Layer 9 of a small transformer language model trained on English Wikipedia (16 layers, counted from 0, width 128).
A neuron adds its activation times its output weights to the MLP's output. To switch it off is to set its activation to zero at one token and run the rest of the model.
A neuron's activation on a vector x is SiLU(gate . x) times (in . x), where the dot is the dot product.

Input weights of the MLP neurons that the questions are about. A number n stands for n times 0.0043.
n30 gate: 37 9 -6 -3 -1 -2 41 -28 55 -9 7 7 -36 36 -22 -16 -11 -10 7 3 -37 17 10 42 -21 20 27 -8 -46 -17 -16 11 18 -59 37 -11 -24 30 44 -8 27 -27 -9 5 16 -41 26 23 -43 -14 -11 47 -11 15 7 -23 40 -13 -17 -17 15 -32 3 0 29 -9 38 61 -38 -12 3 -69 -4 -3 -4 19 -23 13 -22 18 -21 -50 -52 -36 20 22 60 -31 -10 -37 -8 28 -20 15 12 -71 -3 35 7 -13 53 51 -17 -41 9 32 21 5 -31 -28 -31 -25 -34 -16 -39 -4 -39 25 32 3 -10 -17 41 39 -13 37 27 28
n105 gate: -5 3 16 -43 28 -5 16 -12 -14 13 -2 -21 1 47 -7 -32 10 15 -50 -4 23 2 -19 -54 -62 -10 18 -13 34 -21 29 4 17 -29 -19 8 37 42 2 3 20 -46 -42 -6 32 -20 -15 -39 -17 44 -40 -6 11 -36 34 -55 -12 24 7 6 25 65 -7 5 -9 -22 18 48 -18 62 -36 4 17 -3 56 -32 -47 -27 -6 13 18 -7 -19 -9 -4 0 42 39 53 -12 2 -41 -35 53 7 -27 -19 -2 5 -45 -30 -25 29 -35 -41 -22 -12 0 -41 52 -56 -35 -42 35 -91 -75 9 20 33 45 25 -4 -45 37 -42 11 -3 -48
n114 gate: 7 -29 -11 -25 -24 30 -43 -39 48 9 -1 -26 -8 -24 15 4 2 47 10 11 28 -67 -46 22 -6 9 -35 -18 -40 28 -35 15 55 -18 -22 25 0 44 4 5 30 39 4 -7 48 16 -11 60 2 0 60 -47 -3 33 5 19 4 -25 0 -5 -9 -53 1 -72 -67 14 -24 -4 -16 -4 -28 -15 8 49 44 24 -3 1 29 7 -33 -4 24 -43 29 30 19 0 17 49 39 19 -20 10 20 27 -20 43 34 -43 48 29 17 7 -21 -8 -26 -11 7 34 -2 9 -9 30 8 47 -41 -21 20 33 -22 -60 -16 14 -22 -31 28 -46
n131 gate: -19 6 14 39 -24 -43 61 -28 32 -12 -23 -15 -3 47 -9 -29 -6 -22 -38 8 -15 -25 -13 16 21 31 -12 30 -11 -4 8 34 17 25 -28 -68 -13 2 -12 36 68 -55 -19 39 -18 11 28 -47 16 29 -36 26 -21 -32 -9 22 31 -26 67 19 -19 -28 4 -38 3 55 23 6 -19 -3 -15 15 -24 19 -36 14 16 -28 61 49 18 53 -3 -22 12 5 -8 -28 3 7 21 -37 -9 13 12 -11 17 18 -1 8 28 43 0 -2 57 45 -46 -6 26 20 23 -18 -24 38 14 62 11 -5 15 16 -41 -21 -2 -17 3 -5 -39 49
n188 gate: 28 -20 -15 1 -7 44 -36 -36 -7 -16 -9 2 -34 44 6 -12 52 32 26 -2 60 -2 18 13 -35 23 -3 0 -17 -5 10 -16 16 17 -7 -13 3 -11 -11 -13 0 5 -73 24 23 -15 14 54 24 16 30 -7 -25 -22 -21 -53 35 6 -4 7 -71 11 46 -11 13 -4 -7 -26 -20 -6 -23 -20 -41 -28 -56 25 -19 -43 6 -7 -20 37 -36 5 35 -25 39 42 22 4 -30 31 -17 -35 21 35 29 38 -45 -12 -2 34 -9 35 32 -8 -24 0 -41 22 -6 9 -5 -4 -4 2 -37 8 -20 51 -35 43 30 11 -54 1 43 16
n255 gate: -9 -14 32 47 3 -47 0 -18 17 -32 6 44 19 -2 -16 -52 3 -54 -30 -27 2 5 -34 0 11 18 -3 4 -23 -3 -36 31 3 31 49 -70 0 7 26 39 -33 -38 -68 6 -16 -13 10 6 32 68 27 -16 12 -26 -5 2 37 -17 27 -51 -34 2 -17 -51 -19 -38 16 -6 -2 13 -45 14 -15 26 -26 -2 -9 -4 -15 -8 24 -44 -3 29 -7 -8 6 24 -36 11 16 55 10 -25 4 19 -42 13 3 16 -25 -2 52 -11 42 32 -18 -15 -1 18 -1 6 -27 -9 -5 54 -5 11 -2 44 26 25 -19 18 16 -13 2 -15
n30 in: 49 -27 -10 -28 -2 11 27 16 14 -8 22 62 7 2 -23 15 -1 13 25 -6 -4 -14 28 49 27 -11 -53 -2 16 44 36 8 41 19 8 -46 3 -6 -48 1 51 20 5 -7 16 32 50 -28 35 15 -3 12 2 22 -40 -56 25 28 -14 31 4 21 -9 -2 -14 -28 12 40 -21 37 -10 -31 5 55 -76 47 59 -7 62 11 -88 -41 6 14 47 24 -24 13 12 28 -54 -23 15 -21 25 26 -39 -25 -23 3 13 35 -3 21 -1 -21 24 -54 12 23 31 4 15 67 30 -48 -77 34 -8 -10 -18 59 12 0 -5 48 22 -15
n105 in: -10 27 -57 38 25 31 -32 -3 -7 36 14 -40 -29 -28 46 15 39 -53 -29 40 4 10 -1 -25 9 18 -10 -11 5 8 -6 12 52 -30 5 -12 3 -10 -5 2 -21 8 3 -55 0 -12 10 3 -20 10 -7 19 -34 58 20 15 5 14 17 86 -63 -55 20 -4 -7 -40 61 -7 -3 19 -10 -10 -26 -18 2 33 -14 -38 -17 -5 49 -28 -7 48 -70 -37 -8 -10 13 41 9 -21 -37 23 -57 -16 16 -4 24 5 4 -62 -53 17 37 69 41 27 -36 -35 -1 25 -7 38 40 63 8 -13 -57 19 -9 -21 20 39 -32 -14 7 -22
n114 in: 16 -11 16 8 11 50 8 33 -20 -6 -56 -15 -33 2 -10 -61 7 -5 -57 60 -41 21 6 -28 56 -17 1 -15 -23 0 -69 27 53 -14 8 20 -31 -27 28 -13 -16 31 35 11 2 1 -2 21 31 -26 -25 -29 2 33 4 -33 -36 -34 10 -37 28 -56 -27 41 -44 -14 54 9 -20 17 -22 -55 15 -55 -1 -7 9 -14 -4 -10 17 -18 27 -2 -27 -4 19 -22 -12 -12 32 9 16 -6 78 -5 -2 49 56 29 4 26 -15 -55 41 -38 -46 8 -10 46 -17 -21 -23 36 -23 43 -31 94 -13 2 -4 -16 -23 -40 -19 5 22 45
n131 in: 53 -10 35 -37 -27 15 65 -72 -43 -10 -11 0 -31 -12 -22 -54 13 40 8 -10 40 16 -24 -10 -32 2 4 15 -13 -30 6 41 -1 35 -51 -9 -15 -38 35 -18 50 -87 -3 -48 0 -29 -54 -38 22 63 29 33 1 -64 56 44 -63 28 4 -48 -46 -24 48 9 -57 62 -30 8 7 -2 3 -15 -56 15 -72 -34 1 -13 65 -3 -13 -24 -12 43 35 -13 -83 1 -19 -38 -34 -18 13 -20 -25 47 -6 -8 21 -4 -12 20 -26 15 53 5 -5 60 40 29 -1 3 55 10 4 6 -40 -51 -27 24 7 36 -21 9 14 -28 21 -10
n188 in: -21 -21 -13 0 9 -48 26 -30 -44 -53 12 10 40 33 -12 18 -35 -64 -37 -27 -9 45 -2 1 3 2 8 33 -48 -6 -20 -36 18 -52 -51 -23 -76 -30 22 57 32 35 13 -6 14 52 -61 15 -15 -29 -6 -12 -23 -4 -10 21 -27 1 -26 -7 -9 -30 -26 1 -6 1 3 43 -40 -3 61 2 26 47 31 25 11 -13 -21 47 -6 2 -8 39 5 -48 39 70 21 -22 40 -3 61 18 -6 12 13 -21 19 1 -43 -2 27 -13 -18 -3 -18 30 -8 -26 -26 40 -21 27 14 -4 -13 13 -32 -13 -7 11 54 -7 -43 52 -4 -15
n255 in: 23 -6 23 8 -18 19 -12 19 -2 53 12 -36 -21 -27 12 50 -17 53 59 49 -5 -19 -20 17 6 -26 8 -32 19 16 -5 2 -68 -23 7 -4 13 -22 47 -19 -30 75 -3 20 23 17 -32 -8 29 -12 3 -40 -45 -8 -22 -17 -21 61 -13 34 16 24 10 3 -37 -6 24 7 -21 24 -20 3 37 17 57 4 -9 -34 62 -17 36 23 -22 7 8 19 -5 -8 47 -16 3 -11 -5 15 -31 -44 -39 -26 10 7 6 2 43 34 11 49 54 -3 3 5 -26 41 74 -11 2 32 -9 -17 -18 5 26 -11 -38 12 27 7 -28 23

Output weights of the MLP neurons that the questions are about. A number n stands for n times 0.0045.
n30: -14 17 0 -41 22 1 -31 14 25 14 -12 16 1 9 -45 -51 11 4 -19 -8 29 29 17 14 29 32 -10 23 -25 11 12 13 -68 -8 4 15 18 -29 1 45 -10 15 -30 12 -10 -24 47 -11 60 13 -38 -1 -37 9 -9 70 -1 -5 12 31 -10 -69 -37 12 75 3 -25 31 -4 10 9 -3 72 -18 -8 57 -9 -34 26 -37 -39 -24 -30 5 8 8 48 56 9 -6 4 0 -1 11 -17 -21 47 2 18 -27 61 17 30 -81 11 5 40 -17 4 63 12 4 5 -16 -11 36 -61 41 57 23 -13 12 29 -17 7 32 -41 37
n105: -7 -34 -51 -11 -68 45 -40 21 -31 50 -16 -15 -28 2 54 17 -10 -1 11 38 -25 -45 -15 -38 6 12 -13 88 43 15 -42 12 21 -8 -48 39 4 10 -11 -33 -19 8 19 -43 -46 -39 -12 17 15 -43 33 1 12 -4 29 -11 -13 -31 7 -10 28 -51 30 -49 -41 38 -18 19 9 -23 -32 29 -27 -29 36 44 17 -24 16 -14 56 1 31 -4 -5 16 -13 -19 -24 35 17 6 -41 6 39 -15 -19 -31 -11 9 -12 1 3 -46 -16 7 -19 38 -26 -23 -16 -7 -50 7 -35 20 -37 24 32 18 10 8 -52 14 2 -24 -35 28
n114: -21 16 -18 -7 -10 19 19 8 15 54 13 16 5 -45 14 -26 -27 37 -20 16 -4 -6 19 -7 -29 -6 -21 -30 -40 20 -14 -14 20 -38 0 -17 -1 29 -3 15 -33 -18 22 -4 -4 42 -51 2 31 -10 14 20 -53 35 -31 31 -6 -16 -31 20 -52 24 -23 0 -25 13 -75 43 -1 -2 -10 -58 27 38 -22 12 22 50 20 31 27 1 41 -9 10 -1 34 -20 69 46 -7 -15 16 -4 -5 40 -6 22 46 -40 -11 71 22 40 -33 -18 -2 -16 14 -20 -29 -8 23 -23 -11 32 2 -34 -12 -36 -9 -52 6 -5 -24 -44 25 -40
n131: 20 -6 -5 -45 6 -49 27 6 -13 19 31 -3 43 -18 22 -7 7 9 4 13 -27 -1 18 3 -12 -7 -26 -1 17 41 -57 -37 3 27 -10 73 -2 -36 -31 58 31 46 35 23 -61 25 6 44 -3 44 35 6 15 -1 63 -52 -93 -23 -6 -29 -1 -15 6 -43 1 31 18 -12 18 -1 27 -51 -4 6 -4 -38 72 -15 25 15 23 35 -56 42 -17 -1 -45 -36 40 -48 -25 -17 9 -54 24 -31 -7 -17 -5 -72 0 24 -3 5 9 39 -7 -15 -37 16 6 -36 23 58 23 7 -5 6 8 -6 32 -32 37 -46 -27 -4 11 19
n188: 63 56 31 8 -21 29 -40 20 9 7 1 -23 -13 -51 41 -23 -5 39 -11 6 -10 9 -10 39 -27 12 14 -6 18 6 -9 18 23 55 23 -21 53 -26 -13 -43 25 35 56 15 -40 -16 53 0 20 23 42 -2 -3 -15 8 -2 44 3 0 21 -10 4 24 -47 2 -62 -25 -35 14 -16 -34 -20 32 -22 -9 -37 -14 25 2 23 -4 -53 15 13 37 -9 -18 -35 7 -21 -41 -11 -15 -47 7 -12 -47 8 -24 -34 -13 1 -15 3 -21 -14 -27 36 -34 5 -35 -36 -19 1 -15 42 -5 -14 -6 -8 -26 16 -26 15 30 7 -30 18
n255: -7 9 -10 14 32 8 -21 29 -22 1 25 41 14 -13 8 24 21 8 14 45 25 -4 41 8 -41 -23 2 9 43 15 -27 0 -42 55 -25 -6 18 -20 12 -70 -12 -29 -48 -12 -5 23 34 49 36 -19 -6 -13 21 11 -39 28 -28 7 2 -26 35 -6 -9 -7 14 -28 -3 -12 -18 -70 29 -44 20 -66 -23 -39 -31 -14 -6 2 4 -4 -31 -12 1 -57 -31 -3 26 23 -32 -2 15 -47 -1 24 -6 -44 -28 -5 -41 -3 -36 -13 -2 -26 13 -27 -9 14 4 59 -57 -2 -13 -47 27 25 29 7 -14 34 2 -9 15 -7 -19 28

Each question names a token from some text and the token that comes next. It shows the vector x that enters the MLP there. A number n stands for n times 0.055.

Then comes g, the gradient of the next token's log-probability with respect to the MLP's output, scaled to length 1. A neuron's effect is roughly proportional to its activation times (output weights . g). A number n stands for n times 0.0037.

"of ", then "M"
x: -39 31 -1 -43 20 7 11 -4 18 4 -45 10 5 -9 2 -30 29 -32 -4 -5 8 -20 -14 12 3 -25 11 22 5 4 10 -8 -21 21 5 1 -20 18 11 -15 -6 -7 -70 24 -14 -22 -26 -12 -22 4 13 13 8 17 0 -14 32 28 -31 -16 -25 20 10 1 -6 -6 7 19 14 -18 29 -14 6 -12 18 14 18 14 -3 -43 -5 -4 11 -18 -6 -4 0 -7 0 -4 -29 20 -28 -6 24 18 -14 4 -5 -12 -34 -1 -3 17 4 -5 15 12 21 -2 5 -8 -3 23 -18 10 7 -4 -6 -3 5 22 5 -21 36 -7 -41 6
g: -2 -15 -3 -49 -8 -13 6 3 -20 -35 -13 -13 -26 13 15 6 -9 3 -13 -25 -3 -31 17 -14 30 10 -18 -22 16 -11 -30 37 53 27 -3 -7 0 37 0 -44 11 -1 -37 3 -19 20 4 -14 -25 -13 3 -2 -10 -5 7 65 -35 35 40 3 20 3 34 -32 12 27 -20 -31 -32 18 23 8 5 21 11 -16 23 -37 -48 17 2 -40 17 11 25 43 28 -14 16 -37 41 -22 -55 34 -15 -17 20 -3 -3 -22 12 -4 30 9 14 24 -9 -49 -28 12 -1 14 -14 13 -9 -12 -28 36 -47 13 6 36 -34 -15 11 6 22 -31
Switching off which neuron hurts the next token most? n255

"am", then "ab"
x: -7 -27 -5 12 2 13 1 12 6 42 -26 -32 23 -11 -43 -4 12 31 -6 3 -40 36 -14 25 10 -18 17 9 -3 -22 15 -32 -5 -18 -4 -3 -27 -53 31 6 11 -18 -18 6 5 -20 14 9 -15 3 49 20 1 31 -6 12 1 -7 -1 2 2 -10 9 21 -13 -29 -21 21 5 -8 1 22 1 -27 35 12 3 -3 -29 -23 -30 17 5 -23 -48 42 -1 3 26 -24 3 -12 16 47 -6 -30 -41 -7 -11 -5 -48 -24 31 19 -12 -25 26 4 -17 -15 32 -54 13 -16 -4 -2 4 -7 -1 40 20 8 -4 -15 0 23 -2 -9
g: -49 13 -30 -24 44 -8 8 18 20 -27 -45 -25 5 11 -13 -38 4 -24 -4 -15 11 32 -9 -9 16 19 16 18 30 10 8 1 -45 20 0 -25 -6 4 3 -26 -14 10 -1 28 -25 -49 -1 15 18 -4 26 4 -11 41 36 -30 -24 -7 -6 1 -15 -14 28 -18 15 -33 15 24 25 -38 -4 14 26 50 32 6 1 -38 18 25 2 -51 -20 75 -23 1 10 -7 -39 34 26 -28 3 -24 13 6 2 11 -42 47 42 -8 7 10 32 22 33 16 -2 -17 -10 -16 5 -2 4 -22 11 28 0 22 28 -26 27 7 -19 24 36 -7
Which neuron, switched off, raises the next token's probability most? n30

"| ", then "2"
x: -25 -16 14 9 6 -17 19 -11 0 1 -5 -7 13 -11 -5 -17 -13 3 -17 -45 -23 13 -12 0 -27 -5 0 -17 0 33 6 -17 -2 -8 -15 -23 -17 6 10 -1 -20 -10 -80 18 7 -9 -30 1 7 -36 1 -1 6 17 -5 23 -1 13 -14 -40 22 15 -10 7 7 11 12 60 -2 1 1 14 2 19 12 14 15 -15 -18 -25 -1 -8 -1 -23 -18 -9 -13 -8 -17 -11 7 -3 -2 -4 -14 -8 -15 -20 -13 -14 13 -25 18 -3 14 -8 10 10 31 -3 6 -9 25 41 -7 10 -2 12 -30 4 14 -8 -9 -22 17 -1 2 -34
g: -26 8 20 0 3 -68 17 -30 42 51 25 -42 -22 -1 7 -23 -14 -1 -42 0 71 -2 -23 21 -20 -39 -1 24 -26 -7 2 19 -35 4 -8 25 6 -7 14 -24 1 5 -2 7 1 -5 4 6 -27 17 -25 26 -45 -2 -1 -57 -11 4 26 3 -2 -10 -28 33 -12 1 -15 -19 23 18 31 -1 9 12 -12 34 43 -40 0 -14 -7 -20 14 -19 38 -15 -34 -22 10 15 8 43 37 -26 12 -6 25 11 29 10 -34 11 13 -4 24 -34 20 -10 21 1 -27 13 35 9 26 -19 -27 5 3 21 36 4 -35 -12 -43 -5 31 -33
Switching off which neuron hurts the next token most? n105

"–", then "0"
x: -26 51 -18 -71 30 -25 15 10 -2 22 -17 20 -1 -36 37 1 27 -14 -46 -13 14 13 -16 9 -13 3 -16 -25 -16 26 -11 3 -18 17 -17 18 -39 -16 3 1 -8 -36 -36 41 9 -9 8 -28 9 5 12 -2 -3 2 1 10 -14 -8 -6 -27 -20 21 -9 8 8 -31 25 0 -3 -27 15 12 -20 8 -8 24 28 -4 -36 -21 -23 0 12 -40 -16 -23 -4 -7 -32 -17 4 -1 9 -27 -4 7 -17 16 -5 -1 27 -5 22 17 12 -15 -14 14 23 12 18 -14 -3 1 -11 53 -15 -2 11 -18 13 22 -11 -26 57 -9 -1 -23
g: 3 9 10 4 15 -45 6 -26 -39 -19 47 30 -6 3 -17 -10 11 -24 34 7 30 22 23 16 13 18 1 1 18 1 27 -20 -22 -34 -15 -13 36 16 -23 44 21 57 3 77 -15 -16 -34 -6 40 24 12 43 -7 -27 19 5 -5 -3 -2 43 -34 -16 -6 12 -46 -10 12 -11 -17 2 -30 -16 36 -15 7 8 -12 -28 -61 18 20 -35 31 3 1 0 17 -11 -21 -10 0 8 0 -8 -2 38 35 -14 1 -33 -13 -21 8 -5 40 13 6 -1 9 12 -24 -28 -23 64 32 1 18 -14 7 -25 7 -25 -30 16 -28 0 -17 18
Switching off which neuron hurts the next token most? n255

"\n", then "B"
x: -19 6 -14 -13 11 22 2 2 9 7 -12 -1 10 -33 -34 -9 42 12 9 -20 20 -32 -11 -5 0 -28 18 8 13 33 30 -28 -24 24 -5 -19 -17 -9 -11 -4 -15 -14 -65 17 5 -16 -20 4 -33 -11 9 -9 -20 -8 -8 14 18 17 -10 -32 9 -2 -3 -11 40 -7 -1 38 -16 -10 -10 4 -6 -28 -23 14 6 3 6 -36 13 2 -1 -32 -13 -4 4 -9 0 -23 11 -3 -13 -1 1 5 -2 3 -6 -37 4 -1 -5 33 24 -1 8 21 23 0 -1 -9 24 16 -8 2 25 4 -45 -14 7 16 -45 -29 5 22 -22 -13
g: -14 -16 13 24 28 -18 26 22 8 -1 -84 -28 29 37 -18 16 13 -12 34 -53 -28 -8 33 -1 12 5 31 6 -2 -8 -15 8 16 -14 13 3 -17 11 -19 -22 28 -20 -17 -46 9 -10 -15 -31 -12 4 0 -32 -27 -28 14 30 -9 11 41 -16 -11 1 -16 -22 31 -20 39 2 -36 -14 -3 16 46 6 5 22 -29 1 -30 11 30 8 -27 26 53 34 32 1 8 -50 11 2 -14 -18 -36 -10 -2 3 -59 -4 7 -15 -19 -5 -6 27 23 -3 -1 18 20 7 -27 -19 6 -33 -21 3 -4 0 -9 32 31 -3 -19 -33 -51 -36
Switching off which neuron hurts the next token most? n188

"Re", then "fer"
x: -10 -1 -20 32 31 30 1 -4 18 16 3 21 39 -30 -6 -56 -5 30 -33 27 -28 10 -18 19 12 27 -4 -7 -4 10 20 -41 14 -29 -14 -16 -38 -4 -13 -44 -14 -26 -33 19 -33 -7 4 -16 -21 6 -20 -26 -10 16 40 -15 9 29 -4 5 4 30 -19 14 34 4 16 28 -12 -2 11 35 -12 1 -16 -4 1 -9 8 -39 -6 3 16 -34 -11 13 -39 -31 -39 -9 -14 -2 5 33 6 -13 -1 -16 -35 0 21 -6 -4 10 -23 3 15 14 2 -19 1 6 -24 25 13 10 -10 18 -19 4 23 41 27 24 -1 -19 3 -42
g: 4 4 23 1 -36 -6 -19 -20 -33 10 6 -52 23 5 -34 -28 -26 15 -17 -2 4 -14 0 29 43 -12 9 9 -18 7 28 49 -18 -24 31 12 16 -7 -6 -13 16 24 6 1 33 14 3 28 20 -10 -20 -32 -14 34 20 -12 6 8 -40 -21 -23 -6 2 -7 -17 47 4 38 6 22 3 -6 -30 28 27 27 -39 45 35 -4 -6 21 -9 -45 -2 -4 18 49 -8 -41 22 1 -2 -37 23 -3 -7 15 -23 -39 -4 -8 24 -23 0 -42 25 54 -40 -5 -19 -37 -44 -12 -31 -3 12 11 10 6 -39 35 -42 -2 30 13 -25 13
Switching off which neuron hurts the next token most? n30

"tion", then "ers "
x: -2 24 -51 1 0 39 2 4 -12 24 -23 34 39 -4 -12 -30 -22 30 -23 -17 -56 20 -20 12 -3 -19 -35 17 -3 22 -9 -18 4 33 -20 37 -27 -26 2 -22 -1 -5 -27 22 -24 -13 -18 41 4 -19 6 18 -40 6 -12 0 2 -2 -12 -7 -8 21 -31 5 3 -8 7 38 10 55 23 -10 12 -4 16 8 12 6 -6 -16 -24 -8 29 -34 -34 3 -10 -39 17 -11 -9 -1 -20 -13 -27 -5 -21 -11 -20 9 12 49 13 16 -44 -15 15 -4 26 -4 17 -5 -29 -17 -19 10 1 -25 -7 -10 -42 19 9 6 7 -27 -31 -1
g: -37 54 -13 36 11 -16 -8 -11 9 -20 -12 -29 -21 34 0 -28 -40 35 18 -56 16 13 -34 9 9 21 -1 2 -7 18 -25 23 -31 33 48 -21 -11 38 24 41 -33 -5 11 -3 19 -22 62 18 -24 -8 24 28 11 23 8 30 -33 -9 -21 28 -60 5 8 31 -15 -23 28 26 -8 -12 -4 3 -2 2 -9 26 4 30 42 7 -4 9 -1 26 -9 -14 6 20 -34 5 42 24 28 -1 33 -20 -24 -17 -12 3 39 13 18 14 -12 19 -27 -5 14 -4 15 -24 6 -42 9 -4 0 -32 10 41 12 16 -25 18 -24 14 35 25
Switching off which neuron hurts the next token most? n30

"| ", then "1"
x: -28 8 -3 -15 -25 -8 36 -12 -4 13 -27 2 -10 -9 28 -3 2 -6 -9 -30 -19 -3 5 -12 -15 -9 16 -20 -2 33 -4 -14 -5 10 -21 -2 -14 -27 4 4 -16 -22 -75 12 6 -28 -18 -2 18 -26 28 -16 -5 -21 5 -1 18 36 1 -33 4 30 -11 -3 -1 13 -4 32 -22 0 3 -9 14 3 7 9 -3 1 -13 -52 12 -7 15 -27 -29 0 0 -16 12 -9 -3 13 20 6 3 0 -2 -6 -19 8 22 -4 7 -20 33 5 22 8 18 -1 -5 -27 25 23 -1 7 8 -6 -38 -13 12 5 -17 -42 15 1 -2 -2
g: 9 13 -4 -21 -12 -27 0 -20 21 51 15 -48 -4 18 2 12 -20 14 -27 8 26 17 -25 10 -14 -8 16 -2 -13 -19 14 22 -2 18 -14 19 6 -30 -14 -32 -9 21 -4 32 8 0 -7 27 -47 -19 -15 15 13 -1 17 -76 -2 22 15 36 6 -18 -5 25 -40 51 -14 -15 -21 26 -3 -6 20 42 -32 33 -8 -40 -34 -14 -18 32 -38 -37 13 -24 -25 -21 3 -26 -14 59 18 14 -15 -14 9 13 25 -2 -11 6 -24 -15 40 8 34 13 11 14 -46 31 -9 46 -6 14 -29 29 -12 23 27 12 -14 6 16 -22 -11 -53
Which neuron, switched off, raises the next token's probability most? n255

"Pal", then "m "
x: -14 -12 -32 -33 45 12 -21 -9 -1 -7 12 -11 11 28 3 -19 -7 22 5 -16 -5 -19 -32 35 50 -16 16 -6 -22 14 14 -13 2 -8 4 7 -36 -35 -5 -35 5 -21 -5 7 10 -17 27 -12 32 2 24 -5 -3 28 12 13 10 24 -42 -23 -21 -33 -33 5 -5 -27 -9 8 5 -17 15 55 38 -8 -4 10 -11 -19 -34 -10 -33 -15 21 -30 -20 16 1 -29 13 -35 11 -1 -5 17 46 -14 -38 -2 -17 18 -26 11 -32 14 -2 -3 -38 22 19 14 13 -27 3 12 -19 -1 -31 -18 19 10 8 32 43 -18 10 33 1 -4
g: -34 50 -27 -5 -20 -2 -14 -3 -20 44 -35 22 -48 10 17 20 24 -16 56 -34 7 -8 22 22 -2 34 22 10 28 7 -20 19 -19 21 50 23 1 17 22 -19 -22 -9 -10 0 5 12 15 -32 -9 -30 -17 20 27 29 -19 -9 -1 46 -13 -21 32 -3 -9 1 4 12 -5 38 -48 -15 -22 8 -15 -56 30 -2 4 -27 -36 47 6 4 -13 -5 47 -10 19 -15 52 -12 29 -31 33 22 -11 -44 18 5 -34 18 -7 -20 2 -29 19 -28 5 11 10 22 -18 0 -42 20 17 24 16 35 16 -15 -14 27 7 -17 -13 14 22 5
Switching off which neuron hurts the next token most? n30

"only ", then "16 "
x: -40 17 5 -23 -4 10 -1 -3 11 4 -37 -2 4 32 -3 12 27 4 -34 10 3 3 28 -11 -52 -23 -8 -2 -6 30 -4 -32 -26 21 -11 1 -19 -4 10 -13 -3 4 -52 37 21 -4 -39 -28 35 -14 -11 11 10 -6 -24 -11 -5 22 -30 -26 -9 -13 5 -4 11 12 0 12 -32 -6 40 8 -29 -26 -12 -28 0 40 -31 -9 12 16 -5 -35 -1 18 -9 -18 6 5 5 10 -31 -11 15 -23 -15 -2 17 -7 12 -7 -22 1 -10 23 31 24 10 -7 3 -12 28 32 3 27 -25 36 -9 -23 -8 21 22 6 25 -41 4 -13
g: -1 10 3 -37 -5 19 47 -12 4 12 17 10 -46 -37 22 20 -13 -15 3 6 14 0 28 43 15 18 40 -7 18 38 -28 0 -8 27 0 -16 16 -18 -10 -9 -30 -45 11 -16 12 -14 9 8 -20 8 -10 -6 15 55 -9 -54 -19 -40 -2 -14 23 90 46 -9 -7 -17 -21 37 19 -28 -6 11 4 25 29 -15 35 -3 35 -14 -8 -32 16 27 9 -30 0 -13 -16 7 5 -4 -1 -2 9 21 -9 -35 -45 -20 21 9 8 -27 31 11 30 -3 -30 -8 22 -14 8 -6 -32 -36 -27 -5 -12 -46 20 -41 -31 -15 3 27 -18 -9
Switching off which neuron hurts the next token most? n30

"| ", then "Sw"
x: -29 -5 1 -20 -14 6 26 4 0 17 -9 -15 -1 -29 11 -27 -4 18 10 -11 -23 43 3 -17 -31 10 -1 -47 20 30 4 -31 -10 -6 -29 -15 -29 -18 -1 27 21 -13 -47 10 14 -15 -36 26 13 -22 -2 -3 -5 0 4 5 14 3 15 -42 9 -9 4 -5 -14 -11 10 40 14 -10 12 -1 -13 29 28 27 5 -13 -22 -27 -14 0 -1 -24 -23 -14 4 20 -1 -18 12 21 26 -4 -21 3 -22 -32 -16 4 -6 -35 42 -2 56 -4 13 22 17 4 10 -6 44 28 10 12 -11 33 -36 -10 21 3 -7 -17 7 -49 -3 -12
g: -12 30 -7 -18 -39 -29 -6 -1 -23 23 32 -68 37 8 33 24 9 0 37 20 -7 11 -23 -12 4 -5 17 18 -31 -38 2 -1 -9 -18 -25 -4 -21 35 0 -9 -9 1 45 -7 9 -39 -13 -5 -23 -22 10 -25 -51 -13 5 20 1 21 7 -20 -29 -70 23 -13 -8 17 -41 -19 -20 -9 34 -16 24 -1 -28 6 -27 25 10 22 26 10 13 4 -7 28 12 53 12 -9 -82 -4 9 7 23 -2 25 12 52 20 23 -31 29 -19 3 6 9 31 -11 12 -5 -8 -36 11 20 7 1 13 9 33 -31 -3 -17 23 -16 -34 11 -14
Which neuron, switched off, raises the next token's probability most? n255

"ell", then "a"
x: 3 -20 -22 -13 14 -16 12 -17 -6 7 -39 14 54 4 29 -45 -20 10 -34 -7 -55 1 -2 10 28 -16 -33 9 -37 6 10 2 -19 -8 -11 16 -14 -27 -6 -28 -1 -33 -13 4 -26 -14 47 37 9 -32 25 -4 1 -19 -12 28 -43 -14 -29 1 -13 -33 20 10 -16 6 -4 1 -1 -2 -12 -15 9 -10 -29 32 8 -21 7 -46 -21 11 20 -28 3 9 6 -41 24 -13 22 36 -4 7 2 -11 -35 -11 5 18 -27 -14 12 33 -47 -18 7 -5 16 -19 17 -39 -11 16 -3 21 15 12 -23 7 -10 23 -31 -19 -31 -23 -18 9
g: 11 -37 29 3 20 23 14 10 30 -25 24 -41 27 21 12 19 16 23 -11 12 4 -33 -10 -23 12 -14 18 5 -19 -20 27 -10 -15 -7 -21 -9 4 16 -9 -29 26 -34 17 -34 -15 -29 -47 -26 7 -16 -2 -46 38 -1 29 11 15 54 -6 23 21 -4 -21 -84 -44 12 -7 23 39 3 27 -13 -20 19 -3 11 -18 6 17 -32 -6 1 -5 23 12 24 2 -22 -7 -1 -10 40 19 13 13 -71 -18 54 -13 29 26 -26 20 3 9 -13 -25 -14 -3 16 37 -7 6 3 0 10 1 0 2 61 24 2 11 -26 -43 -1 3 6
Which neuron, switched off, raises the next token's probability most? n114

"| ", then "39"
x: -18 -16 6 12 -2 -4 24 -26 -12 0 -9 -12 12 -5 1 -26 -7 -1 1 -28 -36 11 -6 -6 -14 -8 -4 -21 6 35 0 -15 -7 -6 -2 -21 -12 2 -7 -7 -19 -13 -79 21 23 -11 -21 9 0 -32 8 4 9 6 0 27 10 13 3 -36 29 27 0 8 -5 12 17 63 2 -7 9 13 -1 18 2 14 22 -3 -17 -38 1 -7 0 -19 -4 9 -19 -22 -14 -11 -1 10 -7 -9 -13 -15 -22 -29 -21 -6 7 -18 22 7 12 -13 0 4 26 -8 -3 -13 15 38 -11 2 -12 16 -34 2 13 0 -5 -13 21 7 -2 -20
g: -17 32 38 -11 14 -82 12 -35 40 28 -9 17 13 5 -20 -28 -37 -1 -37 25 36 -24 21 59 15 -24 7 5 -21 5 -16 -42 -3 -6 -10 -19 -19 24 16 5 -5 0 -2 39 9 -3 6 4 -4 10 -27 -12 -38 23 11 -68 10 3 -19 25 0 -17 -11 2 -3 -11 -34 9 26 24 -8 15 32 -2 -12 19 11 -39 5 19 34 -30 33 -11 25 -9 -10 -16 -25 38 3 57 2 -6 25 -25 3 -3 4 26 -18 23 40 28 -3 -27 10 8 -15 31 27 -12 -22 12 37 -38 -5 8 18 8 0 -14 -18 -2 -39 -28 28 24
Which neuron, switched off, raises the next token's probability most? n255